Layer 5 of a small transformer language model trained on English Wikipedia (8 layers, counted from 0, width 96).
Take only the direct path to the model's output, skipping the later layers: a vector added to the residual stream pushes a token's score in proportion to its dot product with that token's output vector.

Output vectors of the tokens that the questions are about. A number n stands for (n - 500) times 0.0037.
" and": 357 530 332 709 393 489 568 403 536 398 672 492 372 476 585 460 472 553 496 500 674 489 464 444 490 465 697 545 424 437 558 477 359 473 362 532 566 702 579 473 422 402 463 542 517 493 372 389 459 509 442 457 533 413 556 537 443 578 488 531 552 327 370 357 351 261 315 476 641 440 464 464 519 425 476 288 434 452 435 602 438 483 514 388 444 512 635 608 394 527 559 645 434 416 436 609
"eting": 379 535 668 596 653 517 674 487 496 713 692 536 606 591 425 630 506 450 677 333 367 381 351 557 568 365 570 369 430 551 557 541 730 433 735 686 540 320 396 473 803 635 547 496 327 648 441 629 568 480 547 629 429 739 562 413 301 678 694 594 387 606 652 518 674 425 709 421 376 469 551 525 463 547 429 614 515 392 396 229 596 292 398 659 462 372 318 385 575 418 591 540 426 564 727 205
"ging": 525 440 577 462 544 573 430 442 427 429 497 534 649 379 513 646 366 648 767 331 426 500 629 527 426 334 496 125 697 302 477 640 413 585 702 564 579 474 452 647 577 655 728 545 513 297 415 566 653 338 693 647 442 526 559 332 544 440 574 474 426 442 491 442 730 592 513 23 433 519 247 806 427 725 393 410 404 432 708 448 351 357 482 492 429 304 624 395 820 449 540 516 789 361 835 254
"vel": 276 555 386 599 583 538 383 480 451 554 428 749 698 478 411 578 345 531 463 404 593 325 529 580 454 622 419 304 320 485 510 465 471 640 573 488 223 429 431 589 686 649 456 592 309 622 625 508 538 373 627 484 398 659 417 426 579 552 631 463 415 367 466 553 496 555 485 163 342 503 492 610 507 689 331 636 414 368 522 451 417 556 504 601 310 556 379 420 742 405 480 240 668 639 351 377
"bridge": 336 472 630 652 744 476 520 484 328 569 338 628 572 165 688 623 474 467 750 399 412 602 697 562 577 480 621 504 467 590 408 581 408 451 609 699 467 593 424 472 659 636 525 594 450 500 622 546 496 401 628 470 576 572 565 500 392 549 638 527 439 600 596 557 583 665 493 320 309 382 432 481 483 615 563 619 678 474 664 254 485 397 456 421 595 339 526 307 563 538 419 661 482 500 470 578
" –": 502 535 523 456 481 576 394 522 459 452 597 506 406 630 548 579 637 489 507 645 440 436 495 536 466 555 612 363 465 449 483 609 437 581 547 431 585 393 520 698 557 467 465 490 440 619 492 586 343 544 422 665 483 464 569 616 558 522 416 570 503 595 404 451 451 516 446 431 531 645 506 408 525 511 524 445 508 457 522 533 582 571 614 497 745 539 366 367 330 521 707 648 506 468 342 579
"sc": 525 553 500 505 490 574 295 484 620 364 445 546 606 261 479 531 404 426 446 206 495 565 503 559 510 496 392 429 337 652 615 451 337 630 529 432 615 287 368 454 468 574 426 455 347 799 797 511 722 517 590 647 497 438 697 335 506 393 579 556 459 585 670 567 597 594 550 337 451 464 644 511 576 676 560 475 506 494 371 322 520 303 580 579 444 569 447 375 600 391 407 561 493 474 440 588
"ín": 460 486 704 521 607 445 479 485 364 654 554 736 735 518 534 662 393 508 717 570 669 570 504 455 451 368 209 412 701 607 447 709 475 116 595 589 258 439 551 579 679 548 576 462 589 588 543 655 507 422 664 659 520 496 589 264 530 634 659 586 421 372 423 529 617 667 551 562 253 516 383 566 565 443 392 487 653 410 651 618 491 493 429 557 519 370 320 373 474 521 550 507 553 447 456 489
"les": 497 514 596 509 581 633 399 499 364 300 617 571 552 347 302 640 580 393 541 360 599 562 416 609 431 607 492 540 469 343 507 541 553 482 653 527 527 522 561 188 618 666 609 382 478 464 406 587 308 279 671 478 445 645 361 293 547 373 236 667 478 677 449 520 403 590 710 536 230 554 263 724 527 552 601 415 524 419 548 378 336 346 519 546 630 477 417 397 487 618 550 384 556 444 343 504
"urs": 518 521 533 483 600 390 584 502 453 547 673 456 733 444 401 603 440 526 448 507 538 779 520 558 517 341 569 613 408 483 535 398 394 357 670 616 523 517 816 649 644 596 570 433 468 828 566 511 561 455 496 617 509 561 304 395 444 507 596 554 437 459 638 611 553 491 563 395 265 454 624 833 589 431 479 418 690 395 745 449 451 528 572 675 506 437 347 349 415 445 620 571 496 320 546 288
" Pro": 456 453 481 454 603 471 524 501 456 551 462 529 477 485 566 477 551 462 475 406 449 518 574 507 445 496 363 566 553 500 392 598 451 451 408 552 522 559 544 604 549 376 565 481 511 488 457 506 469 418 512 554 484 548 512 551 384 449 429 586 505 486 485 472 418 503 588 562 521 553 523 627 650 495 466 481 515 590 487 509 432 478 464 466 453 492 432 519 572 425 391 553 492 539 512 491
" Running": 497 399 637 429 678 405 376 522 413 464 484 768 467 577 629 635 391 415 635 513 367 651 605 540 229 436 434 461 461 600 259 623 565 500 600 365 484 433 546 681 724 639 549 480 404 608 455 649 657 473 515 605 331 522 455 679 458 594 554 607 391 394 638 639 432 529 510 375 397 343 586 466 355 555 347 502 615 523 649 445 433 411 457 469 387 362 343 367 579 459 461 458 573 242 576 383
"class": 383 442 508 417 559 645 215 476 429 447 551 645 615 478 614 653 566 489 532 490 375 707 669 571 420 368 371 576 384 496 638 656 673 388 459 415 466 478 305 446 561 350 777 521 511 584 652 671 615 400 644 594 383 455 486 438 453 391 606 475 374 631 496 526 574 329 576 360 359 490 329 624 473 733 496 558 575 545 496 377 456 386 421 575 326 366 588 365 598 618 346 244 662 438 483 357
" year": 429 397 521 624 616 503 457 560 497 634 688 504 608 581 666 769 497 412 536 575 588 580 456 594 450 533 443 507 500 382 365 494 632 526 532 559 386 384 658 593 653 469 416 543 378 489 394 489 625 547 497 511 622 440 697 497 545 594 541 547 500 435 661 485 483 524 477 514 466 640 299 469 469 373 452 474 370 470 372 320 494 421 336 731 664 375 465 495 430 516 515 154 497 530 530 317
"imate": 536 480 587 583 612 344 383 522 355 674 468 761 829 627 367 710 544 539 627 555 462 526 816 479 574 523 292 365 702 251 474 479 528 101 692 517 243 476 358 631 646 547 451 844 409 531 451 433 591 448 631 378 409 739 292 549 367 716 637 537 377 500 504 467 754 490 419 535 380 468 255 552 281 559 630 447 462 507 562 338 560 463 496 436 543 478 283 497 676 432 428 336 559 612 496 611
"ues": 608 525 680 659 565 579 362 474 413 421 467 674 802 304 464 743 333 531 611 423 512 705 709 693 277 394 341 425 695 400 320 566 508 399 532 450 453 373 623 549 482 794 708 476 543 645 479 523 414 475 518 609 557 548 330 415 374 555 569 627 405 343 736 676 700 549 301 174 389 571 391 920 404 594 374 440 599 496 689 531 474 547 408 467 655 682 346 393 233 304 523 523 619 369 576 735
" or": 428 505 355 543 389 519 403 447 593 497 524 451 456 612 519 545 488 596 589 415 655 484 480 521 400 500 658 410 369 545 546 487 520 462 390 486 538 619 471 497 449 471 533 483 577 589 485 530 386 530 451 487 591 443 480 647 439 563 498 576 516 413 587 381 391 350 325 442 606 549 462 489 493 573 437 358 455 622 451 528 520 425 476 411 416 493 666 545 475 585 627 505 421 476 576 536
"uel": 466 512 704 411 536 487 373 501 469 451 555 849 711 244 479 450 391 525 651 462 447 605 667 751 526 406 333 409 706 492 383 672 477 379 636 554 282 392 467 567 545 603 641 605 616 754 765 496 404 530 672 601 504 597 381 504 569 657 504 530 454 487 627 779 668 584 516 332 344 655 311 650 408 408 551 358 584 513 591 453 745 560 496 508 541 303 481 398 475 257 590 568 508 336 740 630
"ardi": 397 504 625 430 516 573 271 516 517 512 466 581 742 374 479 610 342 307 593 183 433 626 363 638 312 326 386 530 496 658 312 594 614 547 539 517 366 481 386 540 372 510 445 496 305 608 473 521 480 409 672 460 402 524 400 461 635 625 636 587 416 615 544 532 748 510 351 500 254 614 307 533 589 690 601 616 419 432 762 330 619 341 468 569 442 342 154 433 444 229 659 436 622 362 773 504
" Synonyms": 602 184 712 369 615 326 342 488 384 708 309 694 645 504 555 531 511 404 543 471 478 481 740 824 279 327 482 539 700 736 472 537 538 322 603 444 290 349 336 510 719 477 666 612 350 591 600 490 447 343 771 563 406 554 278 400 524 674 575 657 387 617 601 563 640 761 539 326 473 362 411 597 467 665 535 572 688 580 412 238 409 491 455 722 602 434 289 367 465 461 275 321 766 496 484 439
"atic": 636 412 623 591 585 504 438 490 405 471 741 824 654 556 807 511 511 515 633 339 507 495 505 765 536 151 123 238 365 381 353 516 780 208 685 619 280 455 303 548 607 414 542 460 420 623 625 627 651 600 640 564 350 524 363 435 483 672 559 415 448 613 651 546 535 573 430 401 549 525 121 495 456 719 759 331 526 496 806 382 569 354 365 459 808 646 387 317 266 431 427 364 784 424 491 331
"?": 582 389 583 514 602 566 399 476 435 361 526 452 540 626 591 621 486 541 559 581 520 551 422 584 540 421 552 247 505 481 407 526 497 439 701 473 415 433 555 685 729 525 514 372 432 537 522 601 420 565 593 445 652 543 456 615 583 595 454 408 482 484 616 442 314 491 556 428 339 539 620 458 671 595 500 472 646 637 390 372 417 472 555 566 493 598 368 336 525 572 616 546 543 612 484 553

Each question shows what one neuron of this layer's MLP adds at an activation of 1. A number n stands for (n - 500) times 0.0027.

n604: 534 562 593 268 384 505 539 521 425 572 452 508 475 641 353 574 461 641 502 556 554 563 384 410 491 557 511 477 486 557 536 406 575 563 464 398 633 555 579 481 455 460 498 629 555 495 515 621 327 467 527 360 508 466 792 530 467 636 505 413 297 656 473 368 567 573 345 446 583 510 625 516 435 561 446 492 462 404 547 683 478 486 381 539 373 608 470 417 530 562 535 355 413 387 532 562
Which of these tokens does it push up most? " or"

n26: 482 604 492 557 366 601 502 552 468 550 395 593 594 595 493 397 418 644 568 403 602 581 477 580 524 550 550 584 581 562 432 425 601 509 493 404 553 574 545 378 486 409 509 604 505 527 345 519 444 414 505 640 725 403 510 602 482 451 534 525 457 621 638 469 412 487 557 396 517 569 441 374 595 393 565 584 584 453 493 681 510 425 531 412 266 488 527 531 530 521 495 473 426 474 441 531
Which two tokens does it push up most, strongest first? " or", " and"

n229: 622 479 500 545 396 608 568 367 489 464 573 392 484 516 428 429 550 510 424 326 519 434 651 596 458 668 540 493 498 510 655 445 396 471 445 399 505 528 455 392 612 512 488 531 376 517 520 454 428 462 402 650 545 384 367 605 343 525 531 397 514 372 482 530 520 486 560 279 570 550 476 460 488 615 531 482 477 401 513 516 395 432 475 375 487 505 500 428 473 564 474 705 424 330 674 674
Pushed down most: " year"

n189: 433 633 582 658 487 530 559 342 470 579 504 487 486 621 515 488 612 390 480 461 383 432 465 579 577 359 531 411 446 616 523 486 429 437 626 405 424 432 466 500 522 434 365 474 498 476 502 504 474 466 655 591 502 424 592 443 487 569 524 520 400 470 385 303 495 627 540 524 524 522 530 534 565 474 582 611 496 483 441 534 513 525 479 462 532 598 492 477 610 483 539 617 458 443 526 565
Which two tokens does it push up most, strongest first? "eting", "ín"

n588: 463 535 483 513 546 397 602 488 581 502 520 558 305 581 569 421 599 536 318 446 429 435 465 447 349 570 418 616 623 463 620 530 502 459 529 448 440 614 487 477 560 489 494 420 376 443 559 530 448 503 470 500 458 471 525 470 434 519 284 624 447 663 474 551 507 515 454 620 594 483 580 498 575 561 340 479 514 652 449 564 467 582 381 533 563 450 581 621 491 452 479 551 549 509 496 504
Which of these tokens does it push up most? " Pro"

n482: 500 414 484 450 578 476 411 715 503 514 490 618 470 479 560 298 542 495 667 474 357 457 397 599 578 550 489 522 477 412 576 517 443 500 500 483 570 490 591 637 549 510 448 588 612 332 470 603 400 377 450 468 650 478 461 421 442 355 541 418 682 400 291 480 497 480 495 594 469 507 545 533 263 585 469 484 344 349 440 371 563 421 505 548 487 579 481 428 420 540 544 560 416 604 636 403
Which three tokens does it push up most, strongest first? "ging", "eting", " –"

n712: 521 585 538 505 495 603 502 446 516 576 632 498 570 446 236 463 581 521 425 574 533 540 445 539 420 524 384 560 530 331 363 562 539 385 470 454 446 519 482 457 480 458 463 358 354 605 489 577 483 372 561 479 520 400 354 478 468 334 486 515 484 495 402 442 456 338 553 546 536 558 619 554 505 519 599 551 401 551 565 622 600 467 548 330 460 509 623 485 534 571 348 495 553 479 538 530
Which of these tokens does it push up most? "les"

n748: 576 550 697 433 489 431 548 566 624 588 283 603 402 511 596 485 495 390 515 445 433 356 463 407 616 711 476 558 624 405 415 410 495 532 464 513 331 549 471 510 564 510 368 672 448 517 470 515 456 476 685 520 481 708 542 575 470 489 549 430 546 359 613 579 523 434 338 526 529 539 577 508 495 505 488 466 513 659 510 514 495 481 428 730 526 505 637 623 507 445 521 550 588 438 588 454
Which of these tokens does it push up most? "imate"

n315: 567 544 459 587 502 466 569 363 389 543 480 392 414 579 504 564 522 534 447 532 471 518 509 632 426 568 476 592 535 484 487 491 655 626 529 487 433 559 332 514 526 447 561 540 615 479 526 581 436 636 531 511 669 426 523 654 559 485 502 559 509 393 476 542 475 470 478 574 581 476 472 480 625 559 487 556 310 443 417 412 439 522 480 592 609 571 590 634 502 544 514 290 500 599 579 380
Which of these tokens does it push up most? " year"

n443: 497 666 582 456 530 521 462 516 471 498 618 551 453 664 519 500 471 493 493 426 632 563 623 443 476 525 467 626 524 520 495 472 339 479 445 638 665 559 472 527 474 505 409 293 520 481 467 472 555 491 523 550 686 444 304 485 523 534 609 640 399 597 533 512 468 470 389 666 408 586 463 623 445 644 548 520 528 514 544 433 525 500 447 546 564 455 428 598 488 242 538 583 462 432 521 440
Which three tokens does it push up most, strongest first? "ardi", "urs", "ues"

n314: 490 474 404 479 570 634 450 585 446 527 563 575 376 631 461 539 505 509 575 353 520 344 471 434 510 544 412 619 572 380 586 471 351 507 417 418 565 572 469 526 547 507 535 414 563 584 619 527 571 413 451 511 493 350 471 488 488 558 614 512 545 670 490 611 544 536 553 469 493 431 575 470 530 578 419 510 659 441 500 507 386 462 551 419 491 379 491 512 446 530 546 466 572 736 385 675
Which of these tokens does it push up most? "sc"

n220: 402 596 448 465 496 635 417 571 528 526 447 382 504 570 418 489 504 421 440 531 595 539 416 513 532 594 573 489 567 414 530 517 481 558 517 540 560 390 549 437 565 450 469 495 500 423 441 575 498 615 579 547 490 458 408 396 408 473 480 397 602 509 423 517 586 489 527 466 399 590 567 406 479 427 556 550 512 504 450 436 361 460 603 421 541 489 566 451 446 582 399 430 384 467 504 466
Pushed down most: "atic"

n403: 443 543 396 451 462 502 363 500 697 451 384 573 481 481 546 515 317 471 400 516 551 562 435 492 600 452 437 530 517 455 520 557 423 557 518 515 435 378 377 460 425 387 478 441 500 554 411 523 347 729 486 406 622 310 452 562 675 579 487 400 507 551 438 610 558 457 546 642 471 535 529 418 721 550 407 513 431 354 412 393 605 590 342 657 422 403 465 610 418 556 516 489 516 414 421 651
Pushed down most: "ging"

n281: 425 462 517 542 560 613 341 579 613 588 431 400 590 478 492 577 516 518 627 259 403 408 635 399 448 700 500 585 483 541 438 495 586 518 437 371 597 410 572 317 459 508 475 527 420 528 497 531 559 521 599 492 665 514 399 651 481 494 420 360 445 369 666 477 562 392 456 514 394 518 540 495 518 629 473 470 340 545 374 503 481 509 406 351 396 433 593 391 490 603 644 370 508 558 650 474
Which of these tokens does it push up most? " or"

n247: 468 470 597 471 352 373 556 323 470 543 411 436 540 500 523 559 478 623 476 525 523 473 450 561 534 517 443 520 498 352 405 628 471 390 488 480 519 575 555 511 476 482 496 455 439 583 384 484 559 440 539 532 470 382 416 450 566 505 456 621 532 388 422 416 495 461 393 416 632 571 434 533 578 511 486 674 369 464 471 374 535 525 608 539 554 529 599 416 492 529 455 577 519 444 496 420
Which two tokens does it push up most, strongest first? "ging", " and"

n480: 404 552 428 415 561 558 329 388 500 460 469 564 506 434 584 513 307 521 525 422 460 301 472 414 620 376 386 529 444 525 570 457 542 538 266 505 606 607 402 492 497 611 465 523 537 535 479 533 470 333 567 466 714 500 533 481 534 439 508 361 297 324 519 576 403 406 686 489 549 416 470 405 616 484 385 475 511 359 423 401 320 526 376 606 446 583 414 378 342 523 503 505 450 607 538 558
Which of these tokens does it push up most? "vel"

n280: 399 472 480 473 500 598 487 609 521 515 524 360 354 483 548 571 524 508 579 571 559 298 479 516 435 486 384 366 562 583 432 602 479 609 561 605 567 489 459 577 565 500 518 543 462 572 508 555 601 437 562 574 531 426 475 441 517 401 514 452 627 390 720 463 539 557 561 614 356 644 305 433 673 590 530 492 589 633 554 474 413 354 439 567 465 505 759 632 505 585 517 622 483 554 334 253
Which of these tokens does it push up most? "ging"

n172: 582 485 369 454 598 516 412 641 652 516 455 510 518 578 531 514 460 529 614 549 484 432 458 592 428 410 490 448 573 468 533 562 550 542 359 557 507 386 486 322 488 450 495 603 546 436 472 530 635 719 573 649 561 492 450 543 538 542 632 455 503 274 477 522 535 615 390 662 401 456 516 673 438 490 389 475 592 386 514 716 533 584 411 454 466 602 551 575 567 521 445 542 503 595 587 462
Pushed down most: "les"

n705: 486 420 447 486 562 563 557 397 453 529 454 492 421 496 526 428 617 516 452 421 420 426 605 596 586 566 416 588 457 443 426 560 548 591 587 432 541 549 407 578 532 348 515 512 426 535 436 407 533 364 644 428 466 507 542 549 606 547 500 592 337 448 476 435 530 523 490 468 395 422 542 553 561 429 494 451 441 495 506 622 434 540 400 626 490 478 559 402 472 377 489 582 621 506 488 547
Pushed down most: " or"

n412: 455 542 586 586 582 476 462 645 457 569 577 452 425 399 484 591 391 634 496 608 490 441 509 464 465 634 567 440 429 568 527 586 390 533 568 433 543 609 418 389 627 489 498 431 452 424 440 469 414 511 588 460 597 597 432 469 584 473 332 431 462 590 481 516 581 636 410 535 472 636 359 601 531 498 615 538 516 516 597 589 368 515 446 448 463 449 587 534 513 509 456 717 540 534 463 536
Which three tokens does it push up most, strongest first? "les", "bridge", "ging"

n608: 508 558 559 530 400 529 468 337 444 523 515 549 482 541 461 500 582 513 635 552 537 534 626 502 485 580 498 478 555 438 540 511 481 567 478 620 519 455 484 357 623 543 507 507 523 455 448 533 487 583 466 531 496 514 402 392 472 613 477 441 555 629 443 509 454 536 498 490 579 500 330 451 459 448 580 584 486 556 483 618 412 375 576 562 605 491 423 486 558 509 465 465 432 447 427 509
Which three tokens does it push up most, strongest first? "les", "imate", "atic"

n43: 670 505 463 462 486 474 582 460 568 334 566 441 488 660 482 362 554 484 485 507 557 650 652 691 513 613 431 538 533 479 564 498 507 535 583 549 550 516 474 470 402 614 441 380 461 379 380 456 340 595 619 547 614 301 448 550 567 517 491 479 374 435 519 480 437 535 464 446 530 481 571 498 502 396 509 528 540 474 509 488 356 525 539 617 372 449 455 570 432 469 537 551 434 518 474 484
Which of these tokens does it push up most? "?"

n737: 405 459 384 391 503 590 352 473 536 427 498 562 635 678 613 515 546 517 570 404 538 644 447 549 533 425 526 629 414 495 587 443 493 670 461 442 507 430 596 406 347 427 437 484 500 507 558 399 561 584 560 539 674 451 546 518 398 584 485 632 635 481 669 581 580 574 502 387 485 486 666 621 456 495 437 446 375 634 530 381 539 417 624 391 548 549 460 447 457 439 457 439 397 632 476 451
Pushed down most: "ín"

n76: 635 552 557 598 518 361 528 520 365 426 471 480 460 654 574 522 431 588 469 485 595 462 515 439 553 411 471 461 417 428 544 386 488 500 624 564 312 487 673 490 391 526 547 521 581 555 564 488 492 392 497 309 345 591 661 453 574 533 536 500 434 553 392 443 595 441 498 523 492 474 429 445 396 554 384 334 647 474 450 329 523 649 454 415 540 352 512 521 392 527 425 454 357 601 593 379
Which of these tokens does it push up most? "imate"

n215: 598 575 469 535 412 466 535 468 534 323 498 467 545 651 493 410 565 474 547 617 641 566 582 495 417 461 409 636 382 430 427 674 549 362 549 560 383 422 542 505 518 444 535 527 325 411 601 395 502 599 517 633 655 431 286 549 537 467 557 471 529 591 463 435 524 560 465 427 471 487 527 540 600 514 507 532 568 481 479 440 388 413 462 512 495 339 560 412 547 452 536 551 444 450 473 391
Which of these tokens does it push up most? "urs"

n642: 506 543 387 437 413 539 631 375 569 545 500 443 421 559 506 567 487 543 461 456 579 467 546 473 556 551 440 521 672 502 481 519 629 612 568 573 623 590 494 588 489 450 489 500 577 558 523 492 560 473 502 439 463 380 386 443 446 462 444 566 497 522 424 405 544 631 560 526 528 502 585 426 422 462 465 624 385 568 447 504 561 589 423 512 538 456 543 515 453 558 419 448 449 429 453 430
Pushed down most: "ues"

n639: 665 435 472 523 490 388 537 624 526 509 532 376 523 576 602 491 465 283 595 591 505 521 539 578 412 515 480 431 633 485 546 420 600 629 579 484 460 469 413 562 507 540 553 529 483 547 362 518 548 410 463 544 554 400 495 339 582 569 567 468 523 523 446 523 414 526 444 454 582 446 199 512 521 407 522 566 512 541 425 717 551 620 559 507 464 442 460 420 459 435 413 481 510 587 560 500
Which of these tokens does it push up most? " Synonyms"

n334: 422 542 338 475 458 439 524 428 335 604 576 528 538 516 575 644 493 690 685 587 453 548 436 443 441 553 585 401 386 526 554 551 425 507 588 383 599 472 411 523 590 478 424 430 459 539 607 498 474 488 412 391 511 458 434 431 527 536 688 603 549 687 460 407 579 590 427 317 424 560 426 583 518 456 576 597 359 658 576 379 471 434 594 460 590 470 377 511 459 555 492 505 426 513 541 705
Which of these tokens does it push up most? "bridge"

n518: 533 454 581 418 461 436 472 466 566 438 340 448 484 516 490 366 480 317 531 510 451 488 636 524 448 578 424 488 445 459 488 476 534 505 463 331 542 485 505 306 469 493 498 578 648 517 471 614 551 558 631 573 406 492 516 443 566 581 335 463 427 401 542 559 478 575 564 361 526 381 460 545 549 406 573 325 629 316 261 468 518 470 568 540 402 578 388 551 481 542 436 564 288 528 431 606
Which two tokens does it push up most, strongest first? "sc", " Synonyms"

n719: 674 742 469 555 500 534 342 302 518 507 433 548 449 515 576 491 451 596 584 422 521 445 593 573 495 560 535 554 493 377 491 593 493 528 552 598 550 531 475 427 482 518 428 563 411 461 610 493 495 447 422 516 390 476 488 600 477 542 500 422 420 474 528 467 354 428 507 451 451 594 457 488 462 644 453 574 549 158 395 541 632 617 354 569 507 340 443 510 548 566 549 370 448 591 541 495
Which of these tokens does it push up most? "vel"

n245: 576 547 495 352 495 473 560 600 534 439 616 548 452 723 533 598 484 414 602 396 381 467 391 519 518 480 543 395 461 537 572 548 495 558 443 537 328 579 462 605 544 536 400 498 495 391 479 634 512 417 473 507 615 625 441 388 575 500 653 612 380 521 682 502 527 574 458 618 635 459 552 363 349 364 469 480 525 412 443 467 478 513 422 517 510 559 536 515 539 542 419 637 421 442 611 573
Which two tokens does it push up most, strongest first? "eting", " Running"

n753: 543 697 539 557 532 485 457 546 546 409 467 531 406 618 538 657 604 472 322 471 430 588 482 442 446 368 440 492 595 591 351 591 518 353 431 538 461 580 632 421 400 554 493 598 388 451 588 407 466 642 570 497 570 534 738 500 571 539 510 562 428 497 538 436 339 405 449 513 444 559 490 482 497 529 391 631 665 548 317 445 516 587 587 572 596 503 591 596 468 607 412 476 436 334 402 589
Which of these tokens does it push up most? " year"

n446: 429 635 530 399 462 529 524 435 447 412 326 353 417 514 457 457 482 502 391 409 530 585 500 432 388 428 543 437 506 400 538 472 486 533 386 531 670 558 498 603 589 611 491 504 403 522 518 438 659 380 507 471 447 462 510 440 398 567 451 392 388 470 440 527 464 574 450 533 417 596 472 429 543 554 426 469 403 685 438 520 569 507 627 518 477 498 456 287 401 414 486 578 500 597 321 468
Which of these tokens does it push up most? "sc"

n67: 565 433 536 513 615 520 526 426 457 542 533 412 379 479 472 530 508 456 414 600 537 428 553 366 549 452 503 680 535 433 414 601 513 505 664 515 606 389 444 455 420 466 464 400 425 665 434 405 516 648 560 351 400 432 532 516 778 508 361 611 522 591 562 561 598 543 495 449 638 579 459 564 418 526 522 495 583 732 454 525 599 492 506 384 596 358 530 395 502 624 569 375 465 497 282 500
Which of these tokens does it push up most? " –"

n396: 483 550 510 371 411 500 488 613 495 437 496 493 514 470 565 498 457 559 469 462 455 557 511 476 490 536 565 401 502 523 472 379 396 318 424 438 502 542 502 466 536 598 469 342 454 402 506 468 520 398 546 344 550 327 611 669 585 421 411 454 570 502 321 474 432 666 439 668 444 437 481 432 378 482 380 452 482 500 406 465 536 410 424 507 438 513 492 568 475 513 574 599 486 478 556 515
Which of these tokens does it push up most? " and"

n341: 544 339 722 348 552 446 596 319 654 530 500 528 540 429 408 509 472 488 338 456 392 544 388 409 579 548 827 348 454 433 488 331 439 551 377 430 394 469 597 503 602 503 523 500 544 423 573 431 516 359 513 467 399 667 474 620 582 463 449 289 478 342 669 651 521 458 654 426 452 473 600 296 654 285 535 551 596 675 512 490 477 399 510 590 481 473 447 278 440 638 746 529 655 556 544 608
Which two tokens does it push up most, strongest first? "?", "urs"

n347: 405 473 467 574 478 485 577 400 500 512 521 535 405 511 517 434 564 535 496 471 455 389 517 587 634 624 511 583 430 498 468 517 509 622 500 400 524 600 430 538 536 430 476 578 542 614 443 376 438 518 709 528 502 612 565 453 635 512 418 632 518 426 407 414 582 524 543 587 458 483 551 578 550 498 412 469 341 503 444 514 398 547 432 621 476 534 647 463 504 325 522 509 608 579 467 536
Which three tokens does it push up most, strongest first? "vel", " and", " Pro"

n669: 607 686 454 415 482 567 565 598 610 545 337 420 399 630 371 564 458 395 455 652 492 497 418 380 470 419 327 507 527 528 500 464 495 483 557 414 605 613 512 574 433 569 446 519 548 502 307 410 497 561 573 437 432 434 508 521 576 440 340 307 691 365 510 567 433 458 490 583 600 552 542 532 505 396 462 404 647 592 527 516 620 470 429 614 432 650 479 705 510 483 541 528 477 523 559 507
Pushed down most: "bridge"

n374: 444 424 349 530 414 556 519 548 684 471 608 581 441 642 525 342 637 556 443 482 605 581 556 505 377 692 463 478 405 328 539 493 535 432 460 545 485 551 696 425 376 510 571 557 401 483 371 478 472 323 587 544 489 434 476 400 409 489 477 474 394 419 460 535 700 489 472 510 534 572 524 510 400 734 476 476 513 564 439 465 492 508 492 553 543 537 495 376 512 498 573 425 642 543 630 295
Which of these tokens does it push up most? "ging"

n134: 548 411 591 548 403 512 483 466 511 415 354 472 345 611 326 438 515 334 548 472 356 627 520 473 508 489 439 495 442 495 674 386 442 559 389 595 497 355 512 557 483 626 410 493 641 517 376 586 526 527 753 349 604 450 460 373 449 503 456 564 458 424 564 568 364 596 570 555 560 420 562 598 520 358 548 387 476 459 490 486 511 335 445 465 564 550 522 465 534 560 330 563 592 495 437 395
Which three tokens does it push up most, strongest first? "les", "sc", " Synonyms"